Layer 6 of a small transformer language model trained on English Wikipedia (9 layers, counted from 0, width 96). Numbers have three digits each and are written without spaces.
In attention head 1, each number of a token's query or key is one row of weights dot the token's vector x plus its bias. A token spreads its attention over itself and the tokens before it by the softmax of 0.177 times query dot key.
The model reads these tokens: "N" "osed" " Re" "ind" "e" "er" " was" " init" "ially" " met" " with" " a" " p" "os" "it" "ive" " rece" "pt" "ion" " among" " crit" "ic" "s," " who" " p" "ra" "ised" " the" " v" "o" "ice" " act"

Query weights of the head. A number n stands for (n - 500) times 0.0014.
q0 (bias -0.013): 476630665457455709530657442143421454322703591355282725630461334377454316604599375438415363490647582546413319351433634593525475703562503690645280577255522542547512439508404536618432299600472534607660445688432547440733512362588512728653667538651581373471605347633492439505389271536465477560
q1 (bias -0.045): 413756428493520603435471414367500459630569240744551736548446550431623505478568321495416668583266382395410529444441641682798446471375389463482365357616595497705563396471367432484551392581657503463475346527578524486456467257620653611392455449343589476549532700406435706494355551456387393550
q2 (bias -0.026): 647426580609570562376308538485499452569316605619448582635716336430684701452703574539319684326343713722265440239263499526503387315577744518600447658411468502527510470537510635436548542202320772514389389386623505437317554583360365462525464582285523587384516622550176661302753451324534473537
q3 (bias 0.047): 569640548501602504485542438655598546466462462609585163508446133456555459639276355189597623382619636476726535664839539588623412446403604643535474302598475802450595424269371486532342368724540471472660348432583630450572511520407673327502504465392442357234702445268594471497433587676416614661
q4 (bias -0.050): 606715543388622431610472675568584586611566452539482468624657642534599682487430548389711533458518312692231351598604370558404714548571402418524466582390502542675578265476471652533337579494329556266336537476373531425554289267446421724428576427376481351579630602528565388551482307449423578387
q5 (bias -0.083): 408564538676610672473507481569399460398587343387476547588469635534596685462419432552455444453522532506530333511561572427432623404522748403411477672349406521549361784327507582652464669456674600668469567432437438328452467600565603443638387306317573565375389604540397402467443553624500298489
q6 (bias 0.323): 695411793458513564538511284560815368614471281558675373529359389331333671652298441666187604645472545379587274564498557536403205549385409504752678620511469549433665376508509484488547324520439406482801666655331346634615406589366550360278669477517702392444430510614675648603682324568453318467
q7 (bias 0.239): 619395763268625323690403302173961481212413467319490533516501673440554478594358553552215536249518326542519626435454580613627547368450510710732771745531647398481510416594450485269557776501495546466679512388340246331569482475488613575670490340405345554366486733400582554633381545719600343349
q8 (bias 0.172): 506520511482436364398608770395642460503266736448588500439529708569348669265581564492412586573366401495488350527389616677479517596388507646334524431528513445584791465605357692419297544523473519448697379468631625264629368644351606452405577441566380395341290354435633645474627585516525652547
q9 (bias -0.026): 695212450605469438519670536324455681556389286640532631419632358569533585631455405556485571583412404433445252503604333525374419512372485583609423451342509661588480497380674386268550513438382494409948507526384459440605759449992491495382827392630512310511444434524606686659159275532448743467
q10 (bias -0.132): 453659583469626393640493573452584697549428467455271581583238483474622266428444399281489813527461513650419716480462564518701672564248615332365604405412306579666529564546261476487439339535164532379236673601479497525226478546476192670325552431704687428567456647566389412277558531564669623608
q11 (bias 0.025): 536445597445664392548664751739368465445422473556633399489595550590301845545278406591308425499520336648633578389518527408314545419589592534489547407640507679373549609417397608362506229399621552595594735518454581309687451430800236383489363695448437482679616449370645525588293518189587430613
q12 (bias -0.113): 633410402490397595723437570431579576639509596588322640409361443707524686486388535512397549489508264467609628430626386483407790670516306355422318518432394503526499425377691841514467461663326340475414599569439528431479536366422481468545392681730523473317573557628538407607443519527418313359
q13 (bias 0.111): 585517585441559141421623507459544194394293286485492475318695436496586594391386552584399813495399550486467327396588485361501729206158515828697576685103572552407509141513615694598683543425497293606540535596609493439558448644325515474444372510635652564466532350392726638669744593616206579768
q14 (bias 0.052): 454591424611383445421817571420450501695522582521378608210596401651434379533364528680399780531379416442468268430522569691471658339553724510834595573356539491390452348593508488343559690462618332339449544105322498353655348561448658457182428547340344589401561730549651561735300472517580694438
q15 (bias 0.094): 665413512533455363558557655283661469613298474408534375431505479515749545598497639444412529587525495406632367266668587655512384661445395430656350570486504542544544463386228364469434609357514370845532543398667482518432556415550427553624733526408299535576590618605516531522495282540702343530
q16 (bias 0.186): 553627408372410561371581525581309433348503577622632491300596371521507700487578422487633714479384491593719452641498530614293447471381605633413656522465693471501461382723479562349351421758616566564618278445667380474655559425568591585246451339408410645393398441451464430747374493464621342647
q17 (bias -0.008): 214673455375302736410510256654424648634423540482315489646443809727414427570625315522616503267794662609343660290632276400500729476469476369354581259598617348456541541588450468620446399575602530702617369407700566478598666332303224637417435263365496588434608405384348520366617383834583664502
q18 (bias 0.146): 483490396521390422695571451464559713469452409626534408548529400336584377640401699709544486383517505560335459433755651638477603313412595680640466411795473285529557545500382433250408516461511651635311388383415511254708458514406431427540391327619486585628250501396445637501461664526600501654
q19 (bias -0.215): 595572562498580671371305513629468511353650511349493493676365346355221581427512555366581756627667388654568568591475587341472488388438390485524518428618602502487369603481584346506434349574418272445621418237815412595355621529659716854667526571598522583381590473418404257556494405495615598325
q20 (bias 0.075): 620554413591530615470444678430342425463634447511535715573587469430297558724465711460520552298439504561587392743245574501489543324505464474551381666536668089435372369404618484625491634596546456504490667725326371363319321461654519430533486460518471276600756376460503564442416670381516399563
q21 (bias 0.050): 585507486381356408376358259807789532554492414476451647517554675555574515215504454487556700621263468638450297689490355370511644431521650611577530334538548636645405553514483516347659540421692493373613408520437558538606360440307222433420543737699588631293732473438407514565471386376531319668
q22 (bias -0.069): 584576360712458544364333266602418337429472663122435426552477460659564392432627665640689438564477587552596506501441609423540631572404479395400461421438495488418540469505654460465636627346395550669202407528601430435698730444604459650418690470332791307652545371506404510543478605527712492337
q23 (bias 0.172): 282490634520426197380591476448392510141444381553549537400516410540318551561470546855600630377456602470673345654482490543523402437307612680864534554392471590500491419347503523337490533361354446401823490489631464600738391481628481396423595493442568535453635382511629394743495490539546426537
q24 (bias 0.079): 416396554556647431413534472499423173414293399492649254415477474979478535526721306438480416489562631502569504277418510708568289553477437402533690780507707444419362377351618587339564453559483438486716750339531467458513397406346615453545309327480493630423369720444587271584237706416542503749
q25 (bias -0.001): 445406536651345426343537476747687490634298494597660412582632339238403384441540406573243476689645477371429315728375530444648317576314309482465296541254507732386502511543454637487636625802613370401464475740485327456653712482515479631798442554519306597444582293627471461348540568659484591453
q26 (bias -0.110): 497464534585599530444576235671630594442514542343503665341532600329408501438542740509565683533461586318619471532482544666378448596348463484653541542233637354519517418357643735467549354497758393474684473524394402504675356455545480188454350586613626575324566698706293730383406500507260275264
q27 (bias -0.031): 552543542628510557484254713297450587402555456349571582677592442425392527472523404458607497295274452511558495631541578548292446650490611501610522656503661581475423447545566686645687490453390511593552583261438559534377626559518481516302676434524364454445522470388117828461487700633432288548
q28 (bias 0.055): 578340439558512524505552381434246495559252491582467576494552326396496524353587533552498576878497594669438763735302407645388438447382372511517545535410564455456587493235678655582549545676481562524537331328295631501662449534451550563392682704532468472522401477189657412222688556237698439440
q29 (bias -0.016): 445630451396442488428532910485418465391420430392732614488534507372733523328409413458542312463426518441491500480579189816593509580584237600515407353544487444622414466524577607766390557432550590566683405573489236660372365345442516496473446669471465564659553443565359454383459526470906556685
q30 (bias 0.045): 390376344518676453395461345404504410676610222241756598562276608457489603557333574508626697531344538442483630603616342708631407618327426600503667486449514661391666472500382525548369412459440546251639551429414545484460581544488396348811518657666679414589533389552436667616937370347533596483
q31 (bias -0.030): 317539657522520366653610332571561590581335638427513493579478553453411773554442630352243643370208668674690369454450544365553459488426553466527366615697562610427705636706487541488683556671556419551497489398352613558629391407408581456389577391689294710508236408554574588470318546264226449395

Key weights of the head. A number n stands for (n - 500) times 0.0014.
k0 (bias -0.115): 719516485672378591366556473566231298587619408399419394445652468395607495608680572348363366639559735645628321451548606644360711577353541240445459545442539290379476165518367432575326534663324418574509536594280646530705274548510668471453481639612435506509521744439519359421553407696340442332
k1 (bias 0.007): 509664538517374618444487485556402615432457386676466748593406553395363230491597536401569463531285536515580513402467468556563395346302552509232729312340345578573533304457478242546552465520351452416503386697603550343605567232631671599613486653818541221759540536580443449731374427607500553637
k2 (bias 0.058): 490373437494443425477440480544406344744228480429423593642312547286485318267560662331562601412743544543246435557565428585666547390577663504849364594512473544388560524486365384455554508240333637371360499395514783605621550541430313464634636575459488420656732737410377615243391555344561432574
k3 (bias 0.065): 567538441589448556449376372714369534508572615634447534618493544535454530593513281457529653586523471431698501547753458586691404655264342469368331318633220672487579428627452542461528347536451688542772459463345572618311569480321836473317634549472687390382602315390567166640416338480581523668
k4 (bias -0.285): 487647638552382498514580509447770532525561361541538432501623638492422471442451377580554435463424611612206433791736639462472582560394696475538540260270463582376406382562510519493344391289601420397666459534302522312497274413522661514430540455620628444622526731667517402240215655387598440466
k5 (bias 0.090): 460595506487709591702414294567399666605502585500330692524575539591456552423655749335360527537416347457575403632387532416459368480587322313445475522308323555630481675459345551650454637445734609597683350391505494460479440440380510325633615443499401454402393579661498474417724343448701457567
k6 (bias 0.231): 564493724669657423168480389481530400481550551613408499838486397311271724428651412697423445332668309540520414471355547790428446584593598432497465394723380471364537401255442418396372363450611549552628711430628408534690554429637525359341467481571755409404679392573395297823610687500182340495
k7 (bias 0.274): 371471605700630631501468487454555652502298782496608559774358570421687782462662615551383517459471396755358437637503472632673390545523501573403433365511357356480624405619488555358476564524489293335244593203454315478422530554316544178447280379540208801502535744499617336556474563798292493397
k8 (bias 0.149): 579650565431393401415513523556590376542440786411619503452199664359384448330442510516603377502655679385394687301484607544572559770574473554222365489408453590432615531413509655555336556563450684358453411533556641310718323530468556678293506344510600342555564301518613543376274481727566619610
k9 (bias 0.161): 399364500505353380533485470492421471492462371894512369421568307430610321581615312548531596486423530340761533681575516916475318773262289594536677374572469490394529387213492542496522582731484297349463362465429478373485648371666496525273673489479430531630672863682698570574640259380446519602
k10 (bias -0.226): 294648544586543540383693535470396544559535463284390583208457286559360528630350568386552921565500545399420580556709573277542526387469588700560784613799430514566471504529343498252352312383534526203628606770412547546621587440446261401341636462775439397354448622507513439335287586541379511601
k11 (bias 0.238): 462534672660542417629317398411708412578501563518641395603646371476454609658413403446346124496473288597581393289514574446304490551568768397426578341618609610588594479493315770393572250322619387604445479538547476520552447589647231536504492439238469491795468543496768357444396473302654502646
k12 (bias -0.038): 488556602456426505471348497461796644507507393392363668474388459634683533711147570399557434537465376603619605310660532660535524582517641545511543516443619425344344413467519655622521567618591289558624533488677620328508453459604491484433521497513549483230463645642305392593313476375544300399
k13 (bias 0.261): 675538404513360330326518435595517559782510444433531418675687500690372558288466557604372614593338522283484232394377575967357666631467283448690418427444632596406538516567524633515633500513623470384442620610526507541531393395442414468260667561577479522540417431587740630555173362497290439556
k14 (bias -0.052): 388586379441476330450307603560614390481474623660559641494561622478583477510485503855522518536578417492390490424359612503388546421512479429558569448463430603309482406451529384564458622386304385416548632175600501324336624541562398476356463794641482560590398583791891464611390310567635710236
k15 (bias 0.049): 638566523696444496437656639241596489436424408485441324605534295614499362420429578478405531549392791602521584383495539615733319374216594463494411412463567497405418810451412459655291559556502603525553515362779589442528478555416657244490423591319394526527493632604680513636420337502579413532
k16 (bias 0.176): 406578449305378540392490612598324502523439661520488637655597770540236461276566441526464451314515439431315351719288682432618496557333432583407610217580646559630564338453594680622498559629474505616574453463675466795453594458482540510222394582389417500416600457398611455638357648438653523482
k17 (bias 0.038): 271370526577569545375557590458284432590435488536514618381633738644249557433395553513729518607660779754497453447476530361456482398493355489572776548522694406490733498770422466491439366443480453450480201432520408539526945576385253404697552236357571409175356355424562521431871247820450331586
k18 (bias -0.002): 220516526661492636500336520382489665598461546367702611631689513421513676519635396503665445442124618705282353406433498449336441508456468437411400546558486790487741512507549333363313446440478725408389205527480265370738673569659549497345593579581372602444432467397739668525650451558599339458
k19 (bias -0.123): 643486448461346498569561127508489606203550364453512472433553484567419430399639527509429693505648567326474759596601423420413491486632515471559517595524449507482389501563594393297626487443505234743527502392552592831410470519303595533443401542467311637336507425420615342527612620725551502592
k20 (bias -0.066): 493704499423362452483600389492424366537287650531392457677632386493400806551546624586519457412658518637680478641398492392278636782517458374376544532382586265548192457349584500413635551486461552668347656482404477472429335613562572603400632546526360481579677477648497516460245626357571437535
k21 (bias 0.005): 508512448332612618465222395807809385477591543430562536467699439255445590598513397508381558397349495610480576530434522359447693413516488685771564454545564659705628514548627563631561518460381283425462355422490372489578546326573353434451443563437729279407548579393703518545457394406420197653
k22 (bias -0.187): 591309301420495486642565493411458475552501490405488586383504497521452537646366367391563603532463572434408360474370361606658588416520482460630534579132390338486600694539712409623513491496741488476502449615432348453483544516544416449506511713241566517549478388612363528503467815684591570614
k23 (bias 0.219): 641496668533482407521426440592553508521514416534495424686324273323398547229520425621673526647264447566568470496206648670420536540321356457410440588569415533329817464550572453375471525521317474395538441422478526799442306540668438438372494405518597549580612558472710578659251594510621709357
k24 (bias 0.141): 782544433357511267496357587629380375684295668620433446430348501434560427604682253446454440413472343745416347365433635658547378467455472432303571421443628653586355512496597411495476460447685548345802960424789618639344701375226521537645281416639211519595427527456454658421252603471575702554
k25 (bias 0.218): 636280463506575552319387361484487248336477509555550578420577404310378390485608626507354668505550456495338558339382667678426592641364429256495539426397523455572372591481617698461614787539546696418546420513504630485423655575639688635844634423561651533475385462453417388360370605351395586604
k26 (bias -0.096): 642553499329668372465478323588574536351432527367432607525280568508559459467510483573612346512610240424656430299483535378545948483495401616586628566275610647415298403398966576444601412533478526568491530512557537696420331721374570189474398574744557573463473658666577542627665161491248574296
k27 (bias 0.218): 409571501634497471446413374307397646439578630518463620639535479397403481457536639603688429624509395480428723618396294458299672551436436597500524445309491255370542572428487539682761445450433522311671584486561658717791476354287622516483644579520318480447700540634193540552391524321532436526
k28 (bias 0.036): 498401484537456512641523451501249391494350518553531784340475376475609694383625475701595432509552491267527521554398563706498592530426861516599394646538341640657252440347629545605447359720357378330635815310306432403477581607447448734350632554326473562519512361292475416390520488493491387805
k29 (bias -0.144): 543626391520305473488393594368479299421321366468651502520414489557525455444558424471582563619366545487476585567584548505525466528663659634463642320458663584625348385518366647682505752505358571525577422456373427628659223378276614605243521456517438447456430418544332474386432763409699517553
k30 (bias 0.190): 530313516436561482483483586474374505510386346521570624675582345551520473679531482555391589520439384440415759566582527649345605613581426527370386742275356537585888384521450394311403427509571508459599536475478455425640274404545418419434551571496610402418371465548235501677721581313441612571
k31 (bias 0.370): 443500604465441480529352377568574552580464535239440645436612398413640518176234378602254392332607533466527609709587412439419620475493532602475562392470461433422608528391592680456514629318536442583411520422639547400659729614513537648638609427427602464462408560441706653549475429682229670418

The vector x that enters this layer's attention at each token. A number n stands for (n - 500) times 0.0057.
0 "N": 418578310444399713581668755652603561597660343418426535295692603648399471612528493391415629764472471424598440481726332272485527548563509675697307383652591586609618557519375615433475447585555453361511239641434192306538674291671410542711407472438408341272465377445610445332461341468589316678
1 "osed": 479413339437497816660511564545540422572414478395502389261659482738451539684506462317356693578507645455419690596658521179446440173613435691700606649613559595644551514586257565414344442664536413475404455511302356367606525413477393388582761506292497383507284492413610465422673486682541160698
2 " Re": 376339595632477804592525597464448493442508487333472548255573574672484438840550286369477619690612574576460440368607471312499311310485292742503531537634667633595484537875246620521458454520567290647339326548173461301429559511383489547546713522362419545345554506615581542449635434527582189670
3 "ind": 491321357633669654468638500540561559444509598314714576363562372508408319544516445368416681410525642403646647574817412189584357260622443574536508672460579405759514273907422413429486366652406232549491494682308477446560714554533438518471609738241442541297284581374531536475611222529536356720
4 "e": 436250465494472705503616386505508442495653398522683522399528575697407578659577553313521550578587620520600407434727301214542285279680326898505666532461638521677512207917345521367549355553547428609417486684309471333327644587551446530463789520360526527362371578413600409262598340471437322629
5 "er": 373247497499478671552676601359486365494583466534728486441526496626458463637445562312480531449513535509620488362746431224358272312658425850584664667556580345548574239864419484397673255750437509586510397714363291394463543589545422384578737564468556382384418558360645527243595354544496353729
6 " was": 369477399473420581617594633457307402555448388605758581445576573586407502653535520353353647523520511697512413376705428209528487327535505822541532673584613583597546495664234601491544413640751435543367302599324359342358582382577368323431708685578418360492436619284779384376520381518527139695
7 " init": 487449254493562736470498516361484495585442547541668458219740810657368383817355394427396818425339425549568501353650413222430590369403507724424540680694537404468488576585203659530651355705543390461337342585436518309599630560463370387676730511395455461517411410456642525492599373496668281587
8 "ially": 397481343412496541631546601472471471498477491553708582410665487590422695665387536282391779560380515545562440368728355022479602394476476821501494602734641580584612444546184501561634508607686344486449401738352381424392615407590368432483459561525357462506329469418792478393448290552542187669
9 " met": 426466325724535560491493622487656534537429297474639530339644585603329482690322522543487726516424508593571603342678360109443486310587471617534489659696672428698656435447385832636542377683626289552504354660337327321546450497427433432595694438503492545307422505267627417288519368608417186731
10 " with": 343329211524524608542534745403459475533417403513586317284645526606367688651656447478405700738349581431563355467623441222660656353482533731581514604628483555669551591674361639450450468555695331556486412617390273326516388385499460456523554539542369555318342533387841534354578354640338256699
11 " a": 421496336513604595580597735440431416490583455445770469416655499600483571458594447505535690787507564457656462565727429168448540351396447623615467391680540552722590502677321526463563538676550573506309440667371250163373432384424361322472678521695312465292254452440691589446548479602397190589
12 " p": 352679420659418705612485496363417463513344290351569616218673608650408388673376223679486614888582532495595441679716438163489466482583521576464551438664477452629709508702414779492604644658634448553404377545368238379446500510479451450521627434432392402465209364403504600396576391629345275658
13 "os": 385471242521534817664579521469376291476416500436410509200719595475418353636404355362448708688314629437649453593622551131631606286327368576593671561573528510527625590550453714530359685375578368486443483667370400627517795558520510430405764468371511615377282377340639423651545463716506158690
14 "it": 421454323616633746598623435532502452399600470560626401168676484536375559727471541487461632639292529410600365560736735307311436180482422715402618675479623551485520523647414372488465602630480290410521443747523299498622653421299466268410834311468609531327301331557567423370626433737583272776
15 "ive": 464429468525437543474637618339481332552550362504653395348681438622336704769528635449343696642472475361512515385647591115571538232573347845405521541595542488454449473637343483591486558659599430611458494611209298441500610367528635333501598434601473501380155401528692602338577472716418266777
16 " rece": 401496474687572663706453596361424384620409495464554389328652546570362450834505444486563700618419482464587484423618421195709378322481484742648615483581424447436488305836409555503561602602668187691311252475352470445587505496385529449610868552632341278554412302438580488464538284621577185588
17 "pt": 460297428415634856737610439439507361534484612519620478288708482539467530656414394378374804581458474390618479362826518283384325157525482845542572480482610462656525214669402593416525593715614357569469508715540458325497567641555403308412770490438500378587250434422434612425639369545460208545
18 "ion": 439294371426453727667654543348626414467462347556648553230582542567242474721464568374441762700569470465462467312632406280448351223551378873451553590558602541565563236616442514412475543672520347643428547691392397301540568614491506304500787486478606514457249330475717616539566454647483177802
19 " among": 392440205522540645579587804468479387574636435551480307383681482614333546621637420460435813794402511521628429388629418311605507322601556720501525561561486536479523414639287687492600305711567331511378327498366383356531390378496584378526491727455493424412224505355660640428578309575461289699
20 " crit": 505515549482628659547589489204469345477489516440379563102716703657325365904608376503399928711565557498597307521636408367515469257563500627618452506511541604452567562574294722486562403804504470507374413589472496476476360530450380393598657578310439452435397416401555620526574367532383131571
21 "ic": 460496390369519769552698567351573365379578582368454640222655490576516538708609574481393741751394635471595357346670464154420540190552419753444483554516640596523430546543355600516491516677442382537536412647254612201522544405570513191362507430644565530382368280432653500476672491745435259678
22 "s,": 388411382535574606744660712294529447451496338519509638363682440645410414792538578398390707629478564519559329440619392203528610284528558799613415568672605558519428388597369728346437601678527302518480467542359352260599434419520471391407679537589414406288278449409725450489589439605317258749
23 " who": 394647371341607536582697519515554538456593452630632508324715599628444578706476483420446754473281549538538392442694285231573472429583557820643541617602545616554628359623313648474367493672468338467333406524359236410279486560509417415469673400558256450476287570493760596519431354634380128698
24 " p": 364542306549472687631482494405591566472432348309671595379734689538451437660348238639493539802422452593575475619918365255519533404626558705335532567623564479591659423644431800538547558704582498403380360471386297366514512491479474403490740315502496426476270499426547488344493399585314077709
25 "ra": 376445070604635790665504547408536529523417440467506480383705659462458355828514259317476589656446542537561540548708454092554676426368302757453598406541512660532665531409423641417457651358418444596405448548171441331510753503439542460372843487541434730427358497524595517565486554618347241644
26 "ised": 488405219527511559805466523584594464578523591613638324517673468634543590647339508302467658534283461347481617473815595199553575332636443823621606565505543536781461393643433422387534487657509390493477482580324259388793565376434570338371637515315431390331289503336578744477442365646416231550
27 " the": 493516395512489740552582690387386420502640464596653379415573508629421647643486499503391811845483526450584461469654392262460438414492532679581454442586583692668588465716341557479540574689523399591336429595412152203361444293472484358410648496520415444378226510474746538407584445549256231733
28 " v": 501453542710382763591607633367390410496441233330613591271668588657257409743436254597424703771507591491598498525626420180596488510554453600386514560631451470648706574762394679472488486669605355599283479438489384209423505441431539454349615608388461364511353281407551562522548504684497180603
29 "o": 462468390725558721660457570320448184413376532414618691331623546575276291707364482377606749621318505443529358495817389221540634377528309563664553444681493547705690493642420705443523520463613332473440505689369496309456714460489405524409538532318481707431343339532646393655627415634433134568
30 "ice": 463429369640464663615628610500604247369616599471627547314651360586444639678415504493411710490360564358598525396748553285359395312572219805646516649629543498564465421818285463455543525541591313483538489821331338414494523484390519498444527492426549509413268280415713541526570333745463249640
31 " act": 359531385697603656544605438423550358524520333424625483201626631505336471742527483659340769651490431553634621410742525379568381194499496767570492580433452441474477348921323576456540653616516169453500332625471397429568391547442487322558775466479399422524365397473775466622504383586420150779

Token 28 " v".
Which token does it look at most? 28 " v"

Token 23 " who".
Which token does it look at most, and with what share of its attention? 23 " who", with about 60%

Token 19 " among".
Which token does it look at most, and with what share of its attention? 0 "N", with about 30%

Token 20 " crit".
Which token does it look at most? 19 " among"

Token 25 "ra".
Which two tokens does it look at most, in order? 24 " p", 0 "N"

Token 24 " p".
Which token does it look at most? 24 " p"

Token 5 "er".
Which token does it look at most, and with what share of its attention? 5 "er", with about 30%

Token 16 " rece".
Which two tokens does it look at most, in order? 11 " a", 13 "os"

Token 10 " with".
Which token does it look at most, and with what share of its attention? 0 "N", with about 30%

Token 26 "ised".
Which two tokens does it look at most, in order? 25 "ra", 23 " who"

Token 9 " met".
Which token does it look at most? 9 " met"

Token 18 "ion".
Which token does it look at most, and with what share of its attention? 11 " a", with about 40%

Token 17 "pt".
Which token does it look at most? 11 " a"

Token 7 " init".
Which token does it look at most? 6 " was"

Token 13 "os".
Which token does it look at most, and with what share of its attention? 13 "os", with about 40%

Token 29 "o".
Which token does it look at most? 27 " the"

Token 11 " a".
Which token does it look at most, and with what share of its attention? 0 "N", with about 40%

Token 8 "ially".
Which two tokens does it look at most, in order? 8 "ially", 0 "N"

Token 15 "ive".
Which token does it look at most? 11 " a"

Token 14 "it".
Which token does it look at most? 13 "os"

Token 30 "ice".
Which token does it look at most? 27 " the"

Token 4 "e".
Which token does it look at most, and with what share of its attention? 0 "N", with about 30%